Layer 12 of a small transformer language model trained on English Wikipedia (16 layers, counted from 0, width 128).
A neuron adds its activation times its output weights to the MLP's output. To switch it off is to set its activation to zero at one token and run the rest of the model.
A neuron's activation on a vector x is SiLU(gate . x) times (in . x), where the dot is the dot product.

Input weights of the MLP neurons that the questions are about. A number n stands for n times 0.0076.
n160 gate: 5 -14 -50 18 1 17 -49 -37 -37 -16 -7 26 -2 -11 5 13 -1 -6 9 -8 33 2 31 16 -18 8 -19 -19 29 -15 8 3 -15 -11 18 32 22 -25 44 45 -15 57 15 30 -6 -38 18 29 13 34 34 -17 -20 14 -15 9 4 -1 10 2 13 -7 34 -1 -5 -4 13 -7 10 3 14 3 -2 3 -4 9 36 -36 -30 21 34 -24 44 2 -33 -21 -19 -4 -46 13 22 20 4 7 25 14 15 15 3 19 10 34 30 2 20 1 29 4 -12 -43 6 -12 62 -8 -29 -37 -18 -29 -11 25 -30 -50 -35 17 26 -6 23 18
n172 gate: 34 6 11 18 -19 -22 24 -22 33 -35 0 -18 9 -13 -25 10 24 30 -7 -50 29 -11 26 2 -46 -26 46 -7 5 -33 -33 -4 -10 -45 -22 -46 -2 14 11 -21 -12 30 -4 3 2 6 21 -38 -12 -4 -3 -1 -9 15 18 12 -12 20 0 -3 10 -4 4 -36 -24 -24 -14 -16 -20 -13 1 -44 -4 7 15 26 -2 32 -18 -10 -19 28 -15 -33 -11 -1 -28 -9 -39 -4 -32 12 -4 15 12 -26 22 -15 10 -11 13 -8 26 18 12 3 -32 6 -6 -15 -15 34 -16 -31 12 9 14 59 10 -11 -14 12 -2 25 2 13 -18 6
n249 gate: 6 -12 -12 7 22 -25 3 5 4 -1 -29 -37 12 5 19 22 33 24 25 -13 31 13 -15 58 7 -31 -1 13 -26 25 -6 29 14 -3 22 0 -1 6 -23 4 -25 44 5 27 28 -14 -11 9 23 34 25 3 -12 -2 28 -7 45 -7 1 6 -22 -11 9 -5 -18 -40 -9 -1 26 -12 14 -18 -29 33 7 29 -12 12 3 -18 7 -12 3 -30 9 1 20 -9 46 -14 -3 -12 -12 37 -26 -14 19 -29 -20 7 2 9 13 52 -12 31 33 -36 31 23 17 7 -2 32 5 -56 -22 5 -29 -5 49 -5 10 25 -10 25 9 -58
n317 gate: -9 12 3 -14 -25 -22 23 -28 -21 25 -37 0 -5 8 -11 -28 -5 -17 3 -9 6 11 23 -10 -2 14 20 17 -17 -3 -4 26 -15 11 -40 35 20 6 14 -7 -3 18 51 20 -24 -16 -8 -52 22 45 34 -21 55 -23 0 23 -20 30 12 30 2 -9 -15 -35 -13 -3 -13 -8 -14 28 14 -36 -16 5 20 36 10 11 5 41 -1 -22 -4 -7 -9 -3 36 21 -9 -25 6 7 -8 -1 -10 10 -8 -13 11 -9 26 -58 12 8 44 -8 6 -25 9 1 -22 -7 0 16 2 -3 -19 -11 -35 6 16 38 22 21 6 9 -22 1
n347 gate: 1 -68 0 24 8 -15 -1 6 19 -25 5 -14 -5 38 -19 41 7 13 38 -36 -35 16 12 -11 -17 13 31 -13 7 -4 -9 -6 -19 23 20 39 55 -27 21 21 31 24 -3 19 -23 -42 -26 20 -40 -1 5 17 7 -1 -18 -5 -16 -55 25 -16 11 16 -16 13 -22 -16 12 -20 36 -22 -3 -9 7 22 -31 -3 -9 1 22 -23 -8 28 6 7 9 -18 -39 0 3 -12 -10 12 9 3 3 2 51 1 -17 -20 -19 0 -17 0 63 -1 -36 -1 -18 24 -11 -26 -18 -17 15 -32 23 7 -6 1 38 16 6 11 31 -2 9 -2
n363 gate: -25 -4 11 9 -5 -10 19 -6 -22 5 32 7 20 0 44 9 23 -22 -8 -10 -9 37 -17 -10 -7 -33 19 -27 43 16 -25 -6 -28 -20 -3 -22 9 9 29 10 -34 -25 21 19 -7 1 2 1 9 4 -10 29 15 15 -22 -1 -18 21 -29 32 -29 31 33 -19 -2 21 26 22 13 2 -25 10 -6 10 -19 18 3 2 -43 22 16 17 33 -6 -23 -3 -70 4 0 7 -7 -20 9 -53 20 5 -10 -12 29 27 -11 -11 -4 16 -26 -8 19 -7 -23 19 40 37 -4 -15 -18 -1 1 -23 -15 5 31 -32 -1 -7 -16 -15 -1 18
n438 gate: 39 0 -6 30 -40 56 1 5 43 -26 -6 -6 1 -27 -31 -9 -32 20 -41 -15 -10 43 0 -11 -6 3 48 5 -9 5 -15 -10 -28 -36 -18 -15 11 -45 -3 7 15 16 -10 12 1 -22 26 1 11 -33 18 -26 -6 -38 8 14 6 23 4 -3 58 -18 -5 25 32 -11 -1 -12 -12 3 -9 -14 22 27 6 13 13 34 12 14 31 8 -36 -32 23 4 -35 32 -10 7 -10 11 -20 1 -18 -13 -8 -18 7 -10 -1 10 -31 -21 8 -6 -34 -8 3 19 17 6 -4 5 9 -16 1 3 30 -14 3 15 3 -5 35 16 -3 69
n443 gate: -15 8 -10 -1 -4 8 -11 -29 -26 4 26 16 6 9 -9 1 -56 -32 4 -4 -39 10 -20 27 -10 -25 18 1 4 -5 -26 5 15 16 34 26 11 -23 7 1 -1 -21 -33 8 13 15 1 20 -22 -12 45 -34 5 13 -5 -5 -21 5 -8 9 4 -33 0 37 13 30 -7 3 11 -7 -8 35 -13 28 -25 5 -21 8 -33 33 -5 -36 7 -35 24 -9 27 -18 19 -19 -5 31 -4 -28 -13 4 -15 49 -14 24 -6 8 46 -20 4 9 5 12 -7 -14 13 -21 19 18 2 -23 -19 -5 21 -5 -26 4 19 10 45 -1 5 -18
n160 in: 36 -52 19 -16 24 1 1 0 41 28 7 32 27 40 51 -27 17 5 4 40 23 -14 25 -7 26 -8 29 -7 -17 14 -12 -4 -13 -49 17 3 56 -11 -29 10 2 7 3 -26 18 -10 -17 -1 -14 11 -23 44 -26 -6 40 7 51 7 -40 26 -32 56 -1 -1 -1 20 -21 -10 21 2 16 -11 13 19 -20 17 7 21 12 -26 -13 1 1 6 4 1 33 -10 -24 29 7 3 -17 -18 35 -8 1 -11 -19 25 8 -7 57 -15 -2 47 4 -8 59 6 -10 -48 10 4 38 -41 -20 11 15 -17 -22 2 -34 36 -17 -38 28 19
n172 in: -6 -6 -28 -1 -25 -4 45 -1 -1 13 -5 -35 27 -16 -30 -27 -54 24 -24 30 34 10 58 25 -11 -40 31 34 -21 1 34 13 -33 10 -51 -45 16 84 -11 -16 10 -5 -8 6 11 11 15 -16 -11 6 14 -4 -24 -10 30 -29 13 -46 18 3 -23 49 -5 13 -13 9 -18 -20 -3 -1 9 2 -18 22 -16 -1 7 26 -25 -13 38 12 -9 30 -4 -28 -35 -6 -4 5 -8 -26 -23 -17 -22 -7 5 20 15 24 5 -50 -11 -10 -6 9 -12 27 -20 -21 17 -31 -21 -5 8 0 -33 -18 -4 26 7 -4 38 -18 4 16 27 11
n249 in: -7 -11 -3 61 -1 2 18 9 -11 11 32 -48 -3 5 -7 0 -1 10 -23 -7 -27 38 -3 21 33 4 6 -21 -4 41 -19 0 10 40 3 -11 13 -46 5 22 -16 15 9 -2 -46 7 -5 27 3 -1 31 2 -35 -7 15 29 13 5 -22 -34 -12 5 -11 -8 -27 -12 -6 22 37 -1 46 -18 -3 -5 40 -43 31 41 21 13 -40 5 2 2 -35 21 18 12 3 11 3 34 -7 -8 13 12 14 3 49 8 7 -13 11 19 25 -4 7 -76 -13 -4 -7 -2 -5 12 5 10 25 -23 -40 -3 -14 -6 26 -26 -50 30 -20 13
n317 in: 16 -14 -12 14 28 1 -24 -13 1 -32 -20 -25 -18 -6 -7 -4 24 -28 -7 27 -37 37 3 -19 -15 49 16 39 -39 -5 -1 -15 18 -30 13 21 -16 1 19 -6 14 5 5 -24 0 -13 -4 11 11 1 -18 -26 2 -2 -6 -15 -11 -25 -17 -4 14 36 -27 -17 -6 22 -24 -8 6 -34 -3 20 32 -19 9 -22 -21 -16 40 -28 29 -27 31 -19 -1 -2 12 21 -10 16 -9 23 62 -48 12 44 4 -3 23 -11 -13 -1 -6 -30 -20 -23 13 22 -7 5 13 -8 17 -6 -2 7 1 4 9 -10 -24 -50 -1 -29 28 39 0 -22
n347 in: -21 -51 -8 23 -12 -29 -17 -40 -15 -22 37 -4 39 -20 -27 -11 -1 14 -19 15 -38 -1 16 20 -6 9 1 -11 -4 14 8 31 3 -19 14 -2 -4 -7 -14 -9 9 3 48 34 -33 -2 -10 -4 -25 23 -20 9 -4 41 1 2 -11 19 36 -15 -16 -8 -48 -27 14 6 -37 -18 1 -6 -17 -14 -27 -44 13 36 -8 3 15 14 -6 -18 11 18 7 -6 38 -14 9 -46 -18 -6 -27 -7 -35 59 0 17 -6 2 -6 23 -37 12 49 45 11 17 -17 35 4 38 -24 -44 4 -6 -18 63 -40 26 15 -8 4 44 12 16 45 12
n363 in: 3 8 -9 -5 43 -12 -18 -3 4 3 -13 5 16 -6 44 37 -2 -34 -54 5 -25 -9 21 2 23 16 28 23 7 -5 -42 5 6 35 13 39 -5 -22 -29 -17 20 -9 -8 -28 -4 -16 -39 -1 20 3 8 -2 31 11 -7 -17 21 17 5 -32 -15 -6 -3 -12 -13 -27 9 -51 -33 15 3 0 -4 -36 18 24 -9 -14 -16 32 -12 -7 -74 -27 -13 5 -1 34 9 -29 -9 24 1 17 36 -35 -10 21 -2 -37 16 10 -8 19 -6 39 -23 -60 -11 0 7 1 -19 20 7 -12 -3 -8 27 -9 -24 17 4 33 7 25 5 32
n438 in: 36 10 13 25 -52 21 7 -19 -13 -4 -22 -7 0 -17 -15 -14 -1 -4 -10 50 -3 1 -7 1 -4 -36 61 -10 7 -39 -27 -4 42 2 -40 -1 -10 -15 -34 40 34 -1 5 22 -13 7 66 35 14 43 -35 24 -3 35 17 23 -13 -30 -48 -28 -27 26 -26 4 34 -26 26 -43 3 -7 -1 0 11 61 22 14 -20 -14 10 2 -6 -4 -95 2 -5 12 -14 18 -6 -7 -1 4 7 16 4 7 13 50 20 -27 -15 -30 -23 -2 -20 24 -40 1 4 -11 -16 -12 -27 7 19 20 55 4 12 -2 -8 -8 -16 -18 29 14 27 6
n443 in: -5 -12 53 18 14 6 -16 -11 5 23 -1 -14 -14 12 -16 -19 -18 10 8 -15 -22 5 38 -3 15 16 3 -32 19 -23 -36 6 1 -44 3 41 27 -55 20 -7 37 19 -17 25 5 14 -8 35 -13 16 -14 -34 -10 20 28 -27 15 -35 1 3 19 -39 -26 -9 -15 28 33 4 21 46 3 52 7 -19 -43 -8 -4 10 2 8 22 -7 24 8 -6 -18 17 -9 -8 -1 54 -23 -11 24 14 17 19 11 -13 17 3 -13 -5 3 -21 -7 43 -18 18 11 15 2 20 1 -12 -24 30 -35 0 -39 -22 45 11 21 -4 -35 6 15

Output weights of the MLP neurons that the questions are about. A number n stands for n times 0.0018.
n160: 8 20 3 -9 0 24 18 27 -49 -32 19 -11 39 2 -2 -15 -7 0 -2 -12 -22 3 -52 -69 3 20 22 29 -31 46 29 1 1 -55 -8 15 34 42 -2 12 35 70 -61 19 21 23 -43 30 -2 -18 -4 4 56 23 12 14 7 -11 -39 14 13 -30 -34 20 -15 26 24 16 -6 -13 16 -32 36 -33 16 -1 -17 34 29 -7 -4 18 22 -19 42 61 -70 26 13 -11 56 2 -16 38 32 -27 0 8 2 -13 -15 -16 21 -11 1 3 28 -1 44 -10 -43 -33 27 -20 23 22 30 -12 -4 -32 22 -8 -8 10 2 -31 13 12
n172: 13 -18 -7 -29 -63 -22 12 9 52 20 -25 41 37 -26 24 -28 -5 41 -10 39 -10 -25 24 -29 -33 21 -13 -2 -24 35 -20 -20 -1 -3 0 -20 1 3 12 -44 16 -26 -44 -2 -16 47 -15 -46 32 -64 35 -19 -1 14 -32 -7 -47 -7 6 10 -25 -28 19 6 11 -47 -21 -2 4 -32 1 55 -18 1 27 33 -36 2 34 -42 -6 -5 -33 16 -19 21 -13 28 -37 10 4 19 28 -58 3 -20 -5 9 -9 11 -21 -38 -14 -37 1 1 -52 12 43 33 -22 -15 -21 25 25 -9 26 -16 -6 10 48 27 -16 14 9 3 -32 -2
n249: 19 46 34 -11 32 -12 49 8 -45 24 -43 -37 -14 76 21 -33 27 -3 -1 19 34 23 -10 -5 28 -3 10 -11 -12 21 -26 -8 -11 -28 -20 -1 -37 -1 20 -8 -19 18 10 6 7 -3 0 -35 12 -27 16 78 63 6 41 -45 -20 -10 58 -24 42 19 -17 17 -11 -23 -14 21 -9 -51 14 8 -16 9 -21 15 -18 -40 -43 26 -41 -9 17 -33 -15 -64 9 7 20 18 27 22 -49 -6 -17 18 -23 4 -21 14 37 6 7 2 44 -17 43 -13 36 -51 63 58 -13 -11 9 12 15 -21 -3 -61 -22 42 -10 -16 16 35 36 19
n317: -11 58 35 9 -4 40 -24 3 40 1 -23 9 2 -24 39 -10 -37 28 11 -49 -15 -24 12 -32 -1 2 -3 -34 -1 -7 -40 20 -14 20 34 61 35 23 14 19 -24 -32 38 1 -11 -2 27 -55 -20 20 27 -6 -9 -13 -4 44 -31 -20 -14 -14 -14 21 -4 -17 13 -17 20 -13 1 -14 26 -67 -18 -5 5 -4 4 16 -21 14 17 17 -12 -1 23 -14 5 1 40 -5 3 -7 -8 24 -19 -17 3 -37 0 6 -24 18 -17 -18 1 -8 -53 -10 11 -51 16 -8 -44 -7 -4 -34 4 -15 7 14 -30 -19 7 -61 84 34 -2 41
n347: 20 42 -14 -37 67 47 18 -56 27 20 5 3 10 25 44 -12 -46 -5 43 39 -13 -11 -52 -1 4 5 -8 -26 6 30 -33 23 -29 -21 7 7 44 -30 -57 8 -13 1 8 27 -16 17 -30 -2 -23 23 -3 19 -6 -16 7 -2 4 27 30 -66 34 0 54 32 -31 -21 -44 -3 -1 -28 3 14 -15 8 -9 14 28 22 -14 -8 47 -20 -12 14 2 49 6 -31 22 -29 16 7 -10 12 -51 0 -1 10 13 -29 12 4 -6 21 1 -1 3 29 16 90 7 -15 25 9 7 -34 -29 14 11 11 -13 -6 19 -1 -13 -9 -4 -16
n363: -7 -30 19 20 -24 -15 23 2 38 -34 -45 6 -1 9 -18 -8 20 16 1 -2 12 -36 13 11 -8 -4 20 3 27 -6 12 -9 -13 -46 -18 30 -24 -29 2 23 9 -5 -1 18 -54 13 -14 21 42 5 8 49 29 -61 -47 -2 -25 12 -13 24 25 12 15 -17 48 4 -10 -21 -27 -59 -7 -4 33 -5 3 -20 30 7 -58 20 -1 1 -46 -45 -15 -18 -17 -5 -22 26 57 7 6 -20 -2 22 -11 49 -6 -31 3 -13 -5 -19 -15 48 32 -10 8 -27 -7 -20 36 -1 -21 -26 -17 38 6 -6 1 15 -6 44 -4 -14 12 20
n438: -8 -37 24 4 1 -22 -31 95 -21 6 45 -14 13 -41 -1 2 -10 17 23 -22 -42 -65 6 30 -13 -34 -25 9 32 2 -11 -32 -28 24 43 31 -44 -18 3 -84 -24 7 -58 -13 -12 -54 22 23 -3 13 10 -11 36 77 18 -26 -8 -36 1 11 36 11 -25 -22 14 5 -54 5 16 -38 10 34 -63 16 37 58 -11 -57 -5 9 -9 11 23 1 -3 24 -13 3 7 -7 17 -2 12 5 20 10 -2 13 -24 -10 -16 2 9 -7 48 -15 -16 -24 -54 23 10 32 6 7 18 35 27 19 11 -2 -21 36 -12 37 23 -3 -31 24
n443: 0 -19 -23 16 -15 22 -1 -12 -7 13 -28 0 13 -1 -49 -12 -9 7 -40 -43 26 24 -21 -24 62 -11 6 18 22 12 -18 11 -18 30 -38 -24 20 -46 11 -12 69 9 21 35 -7 -25 -12 -20 5 -5 -21 -13 40 -2 0 -21 -30 7 4 -2 7 -7 -12 12 -7 26 40 -5 8 29 -75 29 -18 17 -23 53 1 -3 15 -16 2 16 -39 9 -42 -3 -13 20 50 13 -14 -11 -4 -28 -35 -1 9 -38 -1 -64 25 19 -51 10 20 5 8 -21 12 9 52 -9 -15 -24 -24 -15 19 10 45 -27 29 -8 44 -3 14 -8 9 -1

Each question names a token from some text and the token that comes next. It shows the vector x that enters the MLP there. A number n stands for n times 0.052.

Then comes g, the gradient of the next token's log-probability with respect to the MLP's output, scaled to length 1. A neuron's effect is roughly proportional to its activation times (output weights . g). A number n stands for n times 0.0037.

" was", then " named"
x: 12 -5 -4 -11 16 -20 21 -2 -8 9 -16 40 -26 11 0 42 -8 -11 9 3 13 -21 15 7 -12 4 -12 -2 -30 -30 -10 0 -5 -45 -19 10 12 -1 -27 6 -26 12 14 11 0 2 4 17 8 9 0 10 -16 41 -18 -25 -3 31 -22 -26 -16 1 0 2 3 -21 -44 -4 -15 -28 -29 7 -10 -9 2 -13 16 -2 12 17 -16 11 -17 8 41 2 -18 -47 2 16 -3 0 14 -12 -39 3 22 18 -32 12 22 -11 10 27 24 8 10 8 -37 79 59 -7 42 -32 17 48 10 8 -34 14 33 22 22 24 -38 43 6 -8
g: -6 -25 9 22 -3 -2 -35 19 23 -16 -47 -24 26 2 -21 16 20 -18 -36 -11 -4 -6 -4 13 12 16 12 8 30 -43 8 -46 29 -35 10 22 -41 -23 24 -21 4 42 -43 14 -17 -4 -24 -54 22 15 34 -25 58 2 17 16 10 -1 -30 -36 31 -2 27 13 16 -1 -10 -23 21 7 -10 12 -17 41 -24 25 -2 -2 22 36 18 -54 10 23 18 -31 -14 -11 -54 31 38 9 32 -26 8 -16 5 -15 -23 0 5 -14 -16 -24 -6 -12 -14 -14 -16 -12 47 -15 -24 -14 48 -11 15 24 19 18 7 -31 14 -15 12 7 13 42
Which neuron, switched off, raises the next token's probability most? n347

"ce", then " Pri"
x: 16 20 22 5 -19 30 11 0 -8 -20 -13 1 -31 18 13 12 -6 0 17 32 6 20 -1 -18 2 29 11 -4 20 -3 21 -54 -10 6 -34 -29 24 3 -17 55 8 -20 2 24 -10 31 5 6 2 16 2 20 -17 -3 23 7 -16 24 1 -9 -9 -4 -7 30 1 -7 -39 37 0 21 -20 -7 -3 10 -4 0 30 -2 11 17 -51 21 22 7 14 5 31 -1 -35 -24 -7 -1 -45 -24 -4 9 -31 7 18 -9 -21 -35 -20 -17 52 -21 -10 17 -13 62 26 2 14 7 3 37 -13 -32 -10 9 31 -34 23 -10 -56 -15 -3 -7
g: -27 -13 -10 3 35 30 -19 29 -40 -7 13 13 -3 -8 -30 -25 -6 1 -10 -39 14 23 -5 -22 22 12 14 13 6 14 -1 36 4 13 -18 -41 39 5 16 -24 24 7 -11 -9 38 31 -26 -35 -11 -12 25 5 -58 -52 18 47 -25 -4 -32 6 2 36 10 -2 -14 25 -10 -4 -8 -20 4 12 8 -28 -16 30 45 -23 2 -2 3 10 7 13 23 29 25 -5 -13 34 -65 1 -36 -8 -34 -4 21 -3 -4 -2 26 -28 9 -21 27 -31 56 8 -5 -12 -38 13 -9 -25 -1 17 7 41 39 10 -9 -7 12 -31 19 59 41 -25
Switching off which neuron hurts the next token most? n363

" se", then "cur"
x: 28 2 -29 30 20 -34 3 -8 16 12 17 24 -13 -17 7 -18 -19 8 12 33 20 17 71 -2 -20 16 14 12 -14 -50 4 -20 -17 -28 -28 -27 -3 -3 -9 33 -7 -19 -63 6 -3 12 39 18 23 -32 25 -25 -19 31 21 -16 -4 -20 -14 13 15 8 8 33 19 -66 -1 21 12 6 10 4 -4 31 -7 22 33 -36 -16 31 -13 9 -29 19 11 9 -41 25 -45 -13 -28 8 29 -38 29 3 4 -42 -12 -5 14 -35 19 17 -4 37 -2 30 -4 4 -11 19 -7 -32 -2 -13 13 -17 34 25 14 2 24 46 -45 24 -17 -17
g: -38 1 -20 -7 -28 -35 14 53 -22 43 -27 15 23 -38 -7 -8 -20 26 5 -27 56 35 -8 10 -19 3 18 -13 31 8 -2 -41 -33 -27 -22 -11 -7 -18 -24 -6 16 6 13 -2 -23 -1 23 -10 -3 59 -18 -24 -48 12 -31 15 35 -39 -5 -5 -33 32 12 -37 11 -4 6 19 4 -26 21 19 16 -12 -26 -28 29 29 -21 22 26 1 4 -50 -5 9 11 -5 22 -51 -19 -29 -28 0 18 22 4 -13 29 -4 -7 -17 38 9 -14 16 8 -38 -16 17 -9 27 30 13 30 -9 -23 41 -4 11 -7 1 -30 -14 8 51 30 -15
Switching off which neuron hurts the next token most? n438

"s", then ")."
x: 16 -5 -28 -8 -17 16 17 -59 -3 3 20 23 -42 7 41 -6 14 -53 7 45 3 -27 -7 3 -9 8 -26 8 31 -2 -12 -18 -1 -9 -47 17 16 -39 -4 42 0 -29 -7 11 -5 7 7 23 0 -22 6 6 19 26 8 -33 -27 37 -25 6 6 42 3 34 4 -40 -13 -15 -3 4 8 -15 -33 -32 -2 1 43 -20 -14 13 7 15 27 15 15 -2 5 -20 -7 -10 31 -3 -6 3 21 16 -4 21 -19 11 -16 -22 24 26 9 14 -2 40 20 58 18 -4 38 1 1 50 -45 -32 16 1 13 6 15 37 -43 6 27 1
g: -37 13 25 -49 -7 -11 2 60 -3 -40 13 5 -10 11 -16 -41 20 -18 4 19 -16 33 7 9 -14 4 -3 -4 -13 38 -21 -14 -1 4 -3 52 49 -1 -24 18 -22 0 54 -11 2 -2 15 -8 -4 17 64 22 34 -7 9 42 21 5 13 0 9 -10 2 -41 -5 -7 38 -6 6 28 -34 -62 -26 -1 48 21 32 -9 16 11 -11 15 7 -12 0 -16 11 20 -7 -21 9 30 -33 4 14 -29 19 -43 -12 5 13 27 7 13 -5 24 32 -6 -18 -15 -2 -5 21 57 4 -9 -21 -7 13 17 76 33 -3 -5 -8 -5 10 21
Switching off which neuron hurts the next token most? n160

"s", then "ville"
x: 14 -4 1 -11 -21 18 30 -6 -7 -34 -6 1 -21 1 22 1 -10 -31 21 21 -7 -11 2 -1 2 23 -16 -10 32 -21 13 -19 -1 -11 -19 -19 10 -47 1 37 -18 -16 -20 13 -15 -1 1 -3 -9 8 0 5 4 25 -15 -6 -35 45 -21 0 18 1 -28 0 4 -6 -30 -3 -8 -6 -12 -12 2 0 -4 -3 50 2 -8 -6 -28 4 26 13 17 -29 29 -22 -18 -32 57 -16 -12 19 0 -1 -24 -1 2 8 -12 -14 23 40 22 -7 28 -6 -20 85 -2 -10 -3 20 -8 29 -16 -79 -31 -5 -22 -4 23 -22 -46 -1 -6 -2
g: 1 18 -28 1 -26 32 21 37 19 -9 45 -22 3 -27 13 -21 -8 2 -8 14 -49 38 27 14 -20 17 -11 -3 -5 4 39 -8 -2 -30 9 -26 -52 12 35 -19 -18 48 -12 -12 24 -2 14 15 27 43 -17 -32 6 3 1 -13 -5 0 -29 -28 34 11 -9 -18 8 -21 -11 -16 -9 -4 19 -24 -14 32 54 24 39 18 32 -17 -1 -19 -32 1 52 5 -22 35 7 -23 -16 -27 -41 -7 2 -6 -27 -36 8 -12 16 2 24 5 5 -31 30 -2 11 -19 27 29 -44 -7 4 -20 72 15 0 -28 -18 -16 18 11 7 28 45 -23
Switching off which neuron hurts the next token most? n363

"ad", then "er"
x: 21 25 -37 -9 -10 -16 16 8 29 24 -2 -16 -7 13 1 -16 -25 -26 29 21 47 -28 46 -4 -20 2 0 -3 -22 -30 20 -24 -21 -14 6 -23 9 10 -14 46 -4 -28 -25 -17 -12 -31 44 51 -12 54 -12 -24 5 -21 -10 19 -48 -3 18 -10 17 28 26 7 19 -17 -39 6 -24 21 -5 -38 21 -39 -7 -7 22 10 28 1 54 2 -15 -30 11 11 25 -4 -40 56 -3 17 -29 -28 -35 -8 -29 7 5 -24 6 16 -3 22 1 7 -53 -24 -22 -18 17 8 26 -8 -30 14 -50 -20 18 7 3 12 -3 15 -41 1 30 -5
g: -19 -16 -4 8 7 -17 -43 61 8 -21 -22 -4 52 26 8 -18 1 -5 14 19 -19 14 1 17 14 33 20 9 -6 -19 -3 -1 22 21 4 0 11 25 -49 11 -24 2 4 -2 30 32 20 -18 10 -13 32 26 36 -28 -11 20 -11 -39 -20 -39 12 7 22 28 22 -16 22 12 26 14 7 23 2 -32 40 57 21 3 -22 0 19 23 4 -23 -4 -8 -20 12 23 12 -9 -34 34 53 -3 17 -20 6 3 10 -11 3 -63 13 -8 -20 20 16 -13 4 -17 -7 -41 41 16 32 0 68 -18 9 12 -9 42 39 7 -30 2 -53
Switching off which neuron hurts the next token most? n160

" of", then " c"
x: 10 1 -17 -19 6 -39 5 -13 7 3 -43 66 -33 9 9 27 -22 -18 60 16 7 -18 5 19 -20 -13 -2 -3 3 -33 11 -4 -8 -13 -6 25 -13 -2 -6 40 -3 -8 -7 5 6 -2 20 20 26 -2 -12 7 4 0 -3 -7 6 30 11 6 27 -4 7 -2 -3 -13 -53 12 -7 -7 -10 -6 4 0 7 -11 9 7 -8 4 -8 -19 10 0 19 -10 -26 -14 15 9 7 6 5 -21 -10 -1 -12 -6 -3 -2 14 -7 8 17 37 27 15 28 -12 58 18 22 21 9 -4 56 -14 -14 -11 -14 30 26 15 22 -74 7 18 -13
g: 11 -13 -6 -57 8 28 8 -9 30 19 3 22 -4 17 26 -15 2 -17 0 -34 -32 -14 1 -21 -29 3 7 -8 -29 -15 33 -15 9 11 19 13 -22 19 23 7 17 -7 -51 -38 -3 -7 -48 61 4 10 -25 -15 -27 1 57 -10 -26 -41 1 9 -29 29 24 46 7 -24 21 19 -16 35 -13 -4 -6 -5 23 71 -22 -16 1 26 -7 28 -20 21 34 -12 -14 40 -28 -25 -13 -18 -9 4 39 29 32 -7 -19 29 40 -9 -23 -14 5 55 -27 0 11 23 -39 19 -6 -5 -4 -5 -16 20 -5 13 -13 -11 38 -20 9 10 -1 -29
Switching off which neuron hurts the next token most? n249

"re", then "ak"
x: 64 16 -17 8 19 0 23 6 -19 -4 16 -18 -3 -18 22 -17 12 -7 0 2 -2 14 -11 10 -60 -7 27 -2 27 -47 -2 -9 -43 -11 -43 -3 -6 -23 21 -15 -13 7 -67 -14 8 7 -1 3 26 -31 1 13 9 39 26 -44 -6 27 -19 15 12 -34 -41 7 44 -38 0 9 -4 -11 -15 -43 53 -2 17 -5 4 -6 26 -9 -10 24 -11 8 -6 -14 -70 -22 -17 -15 -6 3 29 -44 17 -22 -31 17 -14 -17 -1 -22 -23 8 10 20 -31 11 14 1 25 10 -14 0 -14 -38 -29 20 23 7 -2 -24 1 -33 -53 16 3 34
g: 8 -36 42 47 -32 -9 -20 34 1 11 20 -21 -12 32 -29 22 24 -7 -13 -14 14 -8 -17 -30 -18 -48 6 -10 34 -36 0 -46 -43 26 -19 -44 3 -15 10 -24 10 -21 -10 36 8 19 10 -45 -23 -8 49 60 -9 39 35 -11 -8 -13 6 -6 15 8 -8 7 -33 -1 -24 -2 -8 2 35 -14 -21 -29 -14 -26 0 -33 42 -45 11 -9 11 -21 -30 -21 -10 -5 6 24 -1 -19 47 -1 -23 14 39 6 3 -17 -2 35 1 -28 26 -6 -48 29 -20 8 -4 -8 17 -5 31 2 -44 18 13 5 -11 11 -31 -32 3 -11 23 2
Switching off which neuron hurts the next token most? n438

" Pe", then "a"
x: 28 26 22 53 14 -23 11 -25 17 -18 -34 -5 15 17 16 -42 -11 21 -35 45 9 10 4 -18 -18 49 34 -6 7 -55 -7 14 -41 -15 -12 -13 -8 6 10 15 -11 -6 17 -12 27 31 53 5 45 -41 19 29 -9 -18 18 -5 -19 -14 9 22 24 -13 1 34 -6 -20 -20 9 -5 -31 -37 -1 -11 -3 5 -17 3 18 4 3 -51 -24 -11 29 13 -28 -5 -50 9 -9 -37 -2 30 1 -32 -13 -13 -43 -2 3 -25 -36 -12 -13 9 20 -21 4 -41 4 5 -3 -7 -30 42 -3 -37 -5 8 35 44 21 17 14 -35 -10 16 -18
g: 69 -8 43 3 4 28 26 -37 -3 -1 -15 13 -34 -18 -14 -9 -3 4 22 32 45 32 -60 -4 -13 29 40 17 -5 33 -19 47 -1 -27 10 -34 50 -9 19 -13 -23 20 -36 32 -3 -11 6 -6 -26 37 -18 33 29 0 25 10 -8 12 -9 -14 -13 -24 -14 -7 30 21 -15 17 36 -32 -23 -14 55 -10 8 -6 -36 7 38 32 -13 6 -16 -20 16 36 -4 26 12 6 8 34 -12 -2 15 -19 -18 -23 19 -31 40 -33 -10 30 -15 6 -10 22 39 6 18 -26 -30 12 -13 -8 7 -12 -7 1 15 2 19 -2 9 5 -47 -26
Switching off which neuron hurts the next token most? n172

" the", then " same"
x: 23 -10 -19 0 51 -15 19 -7 -6 5 -15 33 -30 24 -7 7 -18 -9 45 8 7 -9 -3 37 -23 -9 12 -15 -5 -14 2 -2 -9 -26 -17 -5 -11 14 -18 43 17 23 -2 -27 -12 -3 10 16 19 -7 -34 1 7 4 18 2 7 15 7 17 21 32 12 18 -2 -2 -45 11 -16 25 -2 -7 6 15 12 7 8 4 -11 -12 -17 -9 21 11 27 -2 -19 -19 11 24 -5 2 9 -5 -4 -17 -9 -17 4 8 27 -19 10 12 31 20 8 49 -14 84 14 17 9 -16 -13 48 -4 -18 -18 -7 65 15 31 13 -48 13 -3 -23
g: -36 -14 -37 21 1 -27 -33 13 -30 -29 37 -33 21 -20 -2 -37 -22 2 8 -22 44 -2 -22 -20 14 -40 -12 -22 36 6 16 18 23 -10 -6 -44 -27 14 -28 -14 -4 39 31 -4 9 9 -1 -15 -9 1 -15 -17 10 -13 1 41 37 25 8 -23 11 27 3 -9 -10 12 32 -11 5 3 21 -49 -16 39 -9 46 42 31 -22 -8 1 30 -32 53 10 -24 -27 11 -11 -9 27 31 21 -19 13 -23 -12 20 -15 -1 -12 9 25 -38 1 -8 26 29 -3 -12 -9 9 -35 9 5 -24 -7 43 48 1 26 7 27 41 9 -31 -51 29
Switching off which neuron hurts the next token most? n249